Layer 5 of a small transformer language model trained on English Wikipedia (15 layers, counted from 0, width 64).
A neuron adds its activation times its output weights to the MLP's output. To switch it off is to set its activation to zero at one token and run the rest of the model.

Output weights of the MLP neurons that the questions are about. A number n stands for (n - 128) times 0.0022.
n8: 165, 104, 106, 96, 126, 121, 103, 71, 166, 110, 75, 92, 158, 92, 45, 158, 114, 120, 49, 121, 131, 142, 125, 180, 134, 66, 104, 104, 75, 70, 142, 141, 112, 147, 146, 138, 133, 156, 113, 104, 125, 102, 108, 126, 91, 65, 58, 188, 169, 163, 115, 152, 69, 104, 157, 132, 140, 96, 84, 99, 111, 73, 98, 96
n11: 131, 139, 106, 122, 119, 119, 86, 153, 101, 173, 184, 121, 110, 210, 95, 101, 112, 147, 118, 120, 83, 137, 102, 77, 216, 76, 173, 106, 89, 116, 41, 138, 79, 167, 136, 72, 134, 72, 71, 95, 155, 186, 60, 104, 223, 165, 133, 125, 144, 121, 171, 160, 102, 175, 164, 142, 100, 142, 77, 175, 78, 209, 83, 42
n37: 57, 107, 110, 41, 227, 148, 11, 110, 144, 123, 125, 170, 135, 132, 141, 132, 144, 169, 172, 137, 35, 103, 106, 100, 89, 153, 129, 206, 105, 142, 120, 120, 90, 83, 92, 78, 112, 60, 108, 149, 120, 164, 116, 46, 111, 105, 83, 123, 105, 110, 136, 28, 153, 119, 98, 118, 150, 156, 161, 139, 125, 71, 103, 202
n52: 119, 152, 157, 186, 140, 114, 116, 134, 162, 91, 87, 91, 187, 151, 140, 159, 159, 187, 214, 130, 86, 187, 17, 149, 119, 95, 72, 158, 144, 63, 134, 250, 153, 186, 89, 185, 127, 73, 168, 103, 160, 116, 152, 216, 158, 146, 132, 164, 195, 110, 168, 155, 151, 179, 146, 108, 210, 103, 141, 136, 100, 128, 135, 229
n126: 134, 167, 85, 79, 109, 117, 215, 89, 132, 68, 97, 92, 61, 81, 146, 108, 137, 191, 21, 168, 96, 127, 144, 136, 128, 192, 99, 111, 143, 71, 108, 217, 114, 133, 162, 147, 112, 147, 153, 148, 197, 124, 151, 140, 217, 25, 129, 148, 114, 147, 142, 119, 146, 99, 106, 165, 129, 71, 131, 251, 155, 109, 127, 81
n139: 102, 95, 185, 171, 151, 136, 206, 235, 130, 145, 153, 158, 158, 163, 146, 130, 160, 65, 131, 179, 163, 96, 165, 150, 99, 130, 168, 189, 127, 132, 94, 89, 114, 132, 93, 122, 96, 136, 176, 17, 128, 77, 45, 95, 158, 206, 106, 109, 129, 133, 151, 128, 183, 134, 86, 177, 127, 119, 16, 182, 194, 131, 19, 85
n194: 209, 124, 112, 102, 186, 171, 145, 111, 133, 104, 111, 66, 121, 251, 193, 155, 56, 98, 137, 131, 117, 195, 85, 103, 164, 66, 97, 96, 190, 43, 122, 158, 125, 63, 74, 132, 86, 116, 65, 111, 194, 138, 143, 68, 127, 161, 63, 114, 96, 143, 96, 114, 79, 115, 42, 58, 133, 111, 147, 77, 75, 89, 142, 104
n221: 60, 82, 64, 118, 172, 125, 60, 111, 114, 103, 131, 144, 122, 83, 57, 96, 97, 167, 150, 130, 174, 122, 154, 68, 150, 100, 108, 125, 59, 167, 81, 96, 144, 204, 117, 149, 125, 136, 147, 171, 186, 150, 111, 96, 67, 241, 144, 121, 167, 141, 161, 144, 170, 110, 109, 132, 211, 137, 132, 99, 40, 177, 204, 119
n223: 99, 115, 202, 191, 136, 113, 107, 45, 96, 76, 91, 94, 155, 80, 138, 134, 86, 144, 124, 73, 46, 150, 175, 121, 158, 103, 163, 76, 120, 139, 123, 154, 144, 61, 149, 118, 75, 45, 167, 97, 188, 126, 90, 104, 149, 84, 123, 89, 34, 111, 150, 117, 170, 172, 119, 170, 49, 100, 164, 178, 97, 151, 155, 85
n227: 102, 237, 101, 178, 130, 125, 110, 108, 120, 153, 196, 154, 137, 126, 213, 110, 204, 64, 191, 73, 142, 73, 148, 151, 168, 101, 214, 110, 148, 109, 117, 112, 156, 103, 87, 136, 99, 159, 98, 148, 81, 113, 115, 131, 135, 179, 146, 126, 184, 90, 118, 82, 131, 156, 71, 161, 163, 140, 65, 113, 160, 141, 159, 178
n280: 158, 163, 59, 142, 87, 192, 162, 157, 207, 63, 95, 77, 151, 106, 79, 102, 91, 110, 117, 114, 88, 135, 145, 138, 149, 155, 86, 140, 169, 177, 112, 114, 132, 78, 119, 155, 86, 189, 174, 65, 91, 169, 66, 115, 97, 136, 149, 212, 44, 70, 147, 99, 65, 83, 82, 105, 112, 60, 122, 206, 117, 72, 155, 153
n282: 137, 136, 154, 134, 156, 158, 147, 127, 184, 93, 175, 125, 139, 172, 205, 136, 60, 126, 140, 125, 196, 45, 200, 122, 115, 101, 37, 94, 161, 96, 134, 142, 81, 190, 85, 77, 60, 152, 88, 128, 48, 105, 84, 170, 185, 105, 72, 123, 42, 66, 165, 49, 157, 108, 57, 131, 62, 61, 99, 113, 194, 110, 171, 37
n290: 127, 180, 197, 112, 31, 134, 93, 113, 149, 131, 15, 139, 181, 135, 122, 103, 125, 73, 154, 75, 158, 159, 134, 155, 148, 146, 72, 123, 116, 142, 106, 179, 206, 172, 113, 56, 119, 181, 168, 121, 128, 151, 89, 134, 36, 147, 102, 46, 113, 162, 79, 142, 174, 187, 147, 153, 196, 25, 179, 162, 181, 67, 144, 151

Each question names a token from some text and the token that comes next. It shows the activations a of the neurons there, in the order above. A number n stands for (n - 128) times 0.065.

Then comes g, the gradient of the next token's log-probability with respect to the MLP's output, scaled to length 1. A neuron's effect is roughly proportional to its activation times (output weights . g). A number n stands for (n - 128) times 0.004.

" of", then " the"
a: 126, 124, 123, 124, 129, 129, 125, 129, 105, 125, 131, 126, 137
g: 149, 189, 170, 61, 129, 89, 141, 108, 152, 123, 171, 180, 111, 172, 114, 117, 120, 96, 121, 100, 172, 109, 120, 119, 129, 172, 188, 123, 93, 162, 115, 108, 102, 99, 155, 162, 129, 140, 129, 154, 182, 141, 95, 119, 149, 82, 115, 161, 199, 132, 144, 143, 127, 117, 100, 131, 127, 168, 49, 99, 154, 133, 164, 149
Switching off which neuron hurts the next token most? n223

"Z", then "L"
a: 128, 129, 143, 124, 126, 128, 133, 130, 128, 125, 132, 133, 141
g: 129, 136, 101, 162, 156, 161, 112, 143, 139, 164, 117, 136, 150, 140, 105, 149, 136, 142, 129, 186, 112, 148, 150, 148, 103, 99, 104, 72, 73, 162, 151, 117, 87, 162, 77, 146, 72, 88, 99, 132, 123, 98, 169, 69, 112, 155, 148, 159, 81, 102, 135, 150, 92, 147, 135, 112, 134, 112, 108, 70, 56, 90, 170, 178
Switching off which neuron hurts the next token most? n37

" power", then " was"
a: 128, 131, 129, 124, 121, 129, 130, 127, 131, 130, 108, 134, 84
g: 157, 130, 143, 156, 115, 112, 123, 122, 161, 127, 122, 147, 129, 121, 145, 189, 139, 131, 171, 144, 119, 134, 150, 100, 172, 102, 138, 61, 110, 62, 217, 175, 139, 176, 115, 155, 145, 95, 140, 127, 133, 116, 125, 101, 209, 115, 208, 112, 156, 148, 115, 118, 151, 95, 144, 120, 74, 157, 106, 155, 129, 160, 119, 107
Which two neurons, each switched off alone, lower its probability most, in order? n290, n280

"ning", then ","
a: 135, 133, 135, 127, 130, 131, 124, 133, 57, 132, 128, 130, 142
g: 99, 126, 171, 130, 122, 81, 93, 127, 133, 109, 59, 159, 161, 106, 132, 145, 113, 129, 135, 148, 131, 108, 139, 186, 132, 129, 112, 158, 126, 90, 116, 48, 171, 105, 134, 82, 121, 108, 168, 116, 118, 174, 134, 181, 149, 157, 95, 141, 117, 150, 98, 107, 171, 68, 50, 165, 104, 102, 115, 180, 138, 112, 121, 99
Which neuron, switched off, raises the next token's probability most? n223

"h", then "em"
a: 157, 127, 123, 126, 130, 126, 124, 124, 128, 125, 115, 139, 134
g: 164, 96, 131, 129, 52, 103, 120, 167, 137, 122, 81, 159, 120, 148, 164, 124, 143, 91, 137, 95, 98, 104, 72, 138, 72, 109, 51, 103, 139, 189, 74, 119, 159, 111, 156, 108, 116, 144, 131, 111, 146, 155, 133, 109, 195, 147, 107, 99, 96, 112, 146, 118, 143, 141, 144, 110, 162, 142, 122, 196, 124, 148, 162, 85
Which neuron, switched off, raises the next token's probability most? n8

"\n", then "-"
a: 128, 126, 126, 130, 133, 114, 125, 118, 128, 131, 127, 97, 126
g: 125, 149, 156, 154, 129, 93, 112, 119, 101, 113, 119, 88, 122, 165, 126, 128, 160, 158, 106, 89, 137, 136, 117, 135, 111, 85, 101, 178, 112, 174, 39, 90, 98, 126, 118, 138, 133, 111, 120, 102, 118, 107, 195, 135, 56, 144, 176, 122, 162, 69, 179, 116, 138, 117, 100, 117, 148, 207, 128, 117, 114, 93, 172, 132
Switching off which neuron hurts the next token most? n282

" Ja", then "mi"
a: 129, 128, 135, 126, 143, 131, 124, 127, 131, 122, 127, 143, 127
g: 73, 160, 112, 133, 127, 90, 168, 134, 206, 121, 144, 63, 148, 166, 104, 165, 83, 140, 150, 138, 111, 103, 173, 72, 90, 159, 79, 101, 119, 159, 138, 64, 128, 119, 130, 131, 94, 141, 118, 96, 192, 135, 92, 105, 159, 166, 177, 116, 113, 140, 111, 127, 118, 150, 118, 139, 77, 109, 109, 102, 148, 106, 145, 163
Switching off which neuron hurts the next token most? n282

",", then " 2018"
a: 135, 126, 127, 127, 133, 127, 121, 105, 128, 89, 132, 126, 130
g: 79, 144, 92, 184, 148, 71, 131, 121, 180, 147, 90, 156, 160, 159, 66, 159, 115, 84, 88, 126, 171, 156, 141, 102, 151, 123, 105, 154, 113, 168, 138, 48, 85, 154, 100, 91, 118, 114, 124, 129, 120, 153, 114, 98, 119, 137, 141, 90, 81, 151, 182, 155, 141, 114, 126, 88, 132, 99, 101, 85, 121, 123, 152, 165
Which neuron, switched off, raises the next token's probability most? n221

",", then " 19"
a: 131, 127, 119, 128, 132, 142, 122, 130, 126, 125, 129, 137, 137
g: 91, 94, 106, 166, 134, 136, 160, 133, 166, 136, 98, 121, 125, 140, 79, 166, 127, 96, 133, 137, 196, 107, 128, 93, 111, 146, 111, 137, 148, 114, 126, 101, 85, 166, 51, 126, 116, 175, 145, 62, 99, 120, 154, 165, 121, 156, 155, 102, 103, 149, 161, 132, 135, 164, 122, 98, 172, 118, 150, 57, 56, 168, 116, 108
Switching off which neuron hurts the next token most? n139

" Ra", then "di"
a: 128, 123, 130, 128, 155, 128, 124, 126, 128, 126, 124, 124, 130
g: 123, 130, 102, 105, 125, 116, 158, 130, 110, 133, 102, 73, 109, 157, 57, 168, 73, 90, 106, 143, 124, 69, 159, 59, 158, 95, 129, 128, 77, 154, 103, 115, 123, 120, 151, 124, 133, 153, 174, 123, 146, 101, 147, 165, 117, 90, 176, 163, 162, 143, 127, 117, 135, 85, 97, 136, 134, 123, 132, 101, 144, 105, 229, 111
Switching off which neuron hurts the next token most? n126

" (", then "20"
a: 122, 124, 126, 129, 121, 129, 128, 170, 126, 136, 129, 123, 129
g: 138, 106, 139, 125, 56, 120, 113, 84, 177, 126, 149, 157, 127, 87, 144, 113, 112, 134, 109, 102, 107, 172, 135, 148, 132, 125, 127, 106, 98, 174, 119, 79, 152, 145, 118, 70, 178, 122, 113, 126, 98, 104, 129, 171, 84, 199, 166, 215, 67, 135, 97, 85, 135, 94, 132, 157, 107, 165, 154, 128, 115, 131, 104, 136
Switching off which neuron hurts the next token most? n221

" De", then "mo"
a: 123, 126, 133, 129, 156, 129, 131, 122, 127, 127, 130, 165, 129
g: 102, 162, 179, 154, 85, 141, 158, 101, 143, 145, 159, 84, 87, 128, 95, 174, 122, 146, 133, 135, 85, 156, 117, 109, 141, 153, 36, 147, 59, 131, 146, 95, 164, 166, 113, 134, 133, 120, 165, 96, 115, 120, 155, 125, 160, 90, 113, 123, 59, 110, 182, 134, 128, 140, 144, 119, 133, 162, 178, 173, 146, 99, 162, 144
Switching off which neuron hurts the next token most? n126

" ", then "day"
a: 127, 128, 127, 122, 126, 132, 127, 123, 128, 127, 126, 130, 128
g: 108, 163, 75, 139, 116, 121, 91, 139, 144, 121, 137, 99, 177, 123, 79, 163, 154, 148, 164, 135, 176, 215, 141, 138, 210, 129, 108, 82, 101, 87, 160, 137, 68, 158, 156, 79, 119, 121, 96, 153, 141, 89, 158, 102, 119, 138, 137, 102, 127, 143, 147, 157, 160, 150, 159, 108, 124, 94, 136, 152, 89, 139, 97, 161
Which neuron, switched off, raises the next token's probability most? n52

"\n", then "==="
a: 132, 122, 121, 133, 134, 212, 127, 121, 128, 132, 134, 135, 130
g: 128, 165, 101, 188, 126, 153, 144, 162, 102, 137, 164, 151, 109, 110, 95, 202, 145, 112, 166, 65, 185, 105, 109, 180, 165, 116, 134, 154, 81, 134, 65, 101, 90, 152, 114, 116, 127, 136, 122, 136, 107, 151, 133, 59, 125, 145, 165, 107, 159, 120, 142, 128, 82, 132, 132, 197, 101, 96, 139, 132, 104, 97, 107, 149
Switching off which neuron hurts the next token most? n139

"on", then " Mc"
a: 131, 132, 128, 129, 127, 137, 126, 121, 132, 124, 127, 133, 137
g: 129, 136, 161, 54, 142, 142, 152, 157, 168, 114, 169, 135, 179, 103, 150, 112, 135, 86, 135, 158, 116, 85, 138, 170, 139, 136, 102, 118, 130, 85, 92, 105, 123, 108, 89, 155, 133, 147, 195, 59, 107, 170, 129, 126, 107, 107, 92, 117, 128, 139, 90, 98, 107, 147, 94, 105, 83, 86, 133, 85, 79, 69, 103, 89
Switching off which neuron hurts the next token most? n139

"20", then "17"
a: 131, 131, 128, 54, 133, 125, 128, 198, 123, 152, 126, 141, 130
g: 131, 167, 102, 142, 92, 139, 101, 149, 119, 110, 168, 123, 80, 99, 121, 127, 167, 115, 136, 158, 149, 146, 113, 77, 147, 89, 148, 171, 103, 134, 111, 167, 169, 116, 144, 89, 157, 133, 117, 75, 117, 116, 36, 135, 169, 87, 141, 105, 171, 155, 153, 61, 124, 180, 201, 119, 119, 155, 114, 156, 108, 96, 125, 145
Switching off which neuron hurts the next token most? n227

" (19", then "98"
a: 122, 125, 126, 127, 136, 125, 128, 237, 121, 132, 89, 125, 128
g: 95, 135, 57, 92, 102, 152, 133, 140, 151, 155, 168, 148, 130, 143, 106, 142, 124, 132, 225, 101, 116, 90, 158, 78, 136, 175, 153, 127, 109, 104, 123, 130, 129, 95, 151, 117, 142, 123, 146, 186, 157, 121, 97, 159, 126, 133, 137, 133, 174, 167, 148, 158, 102, 152, 89, 79, 59, 141, 120, 115, 133, 50, 138, 112
Switching off which neuron hurts the next token most? n221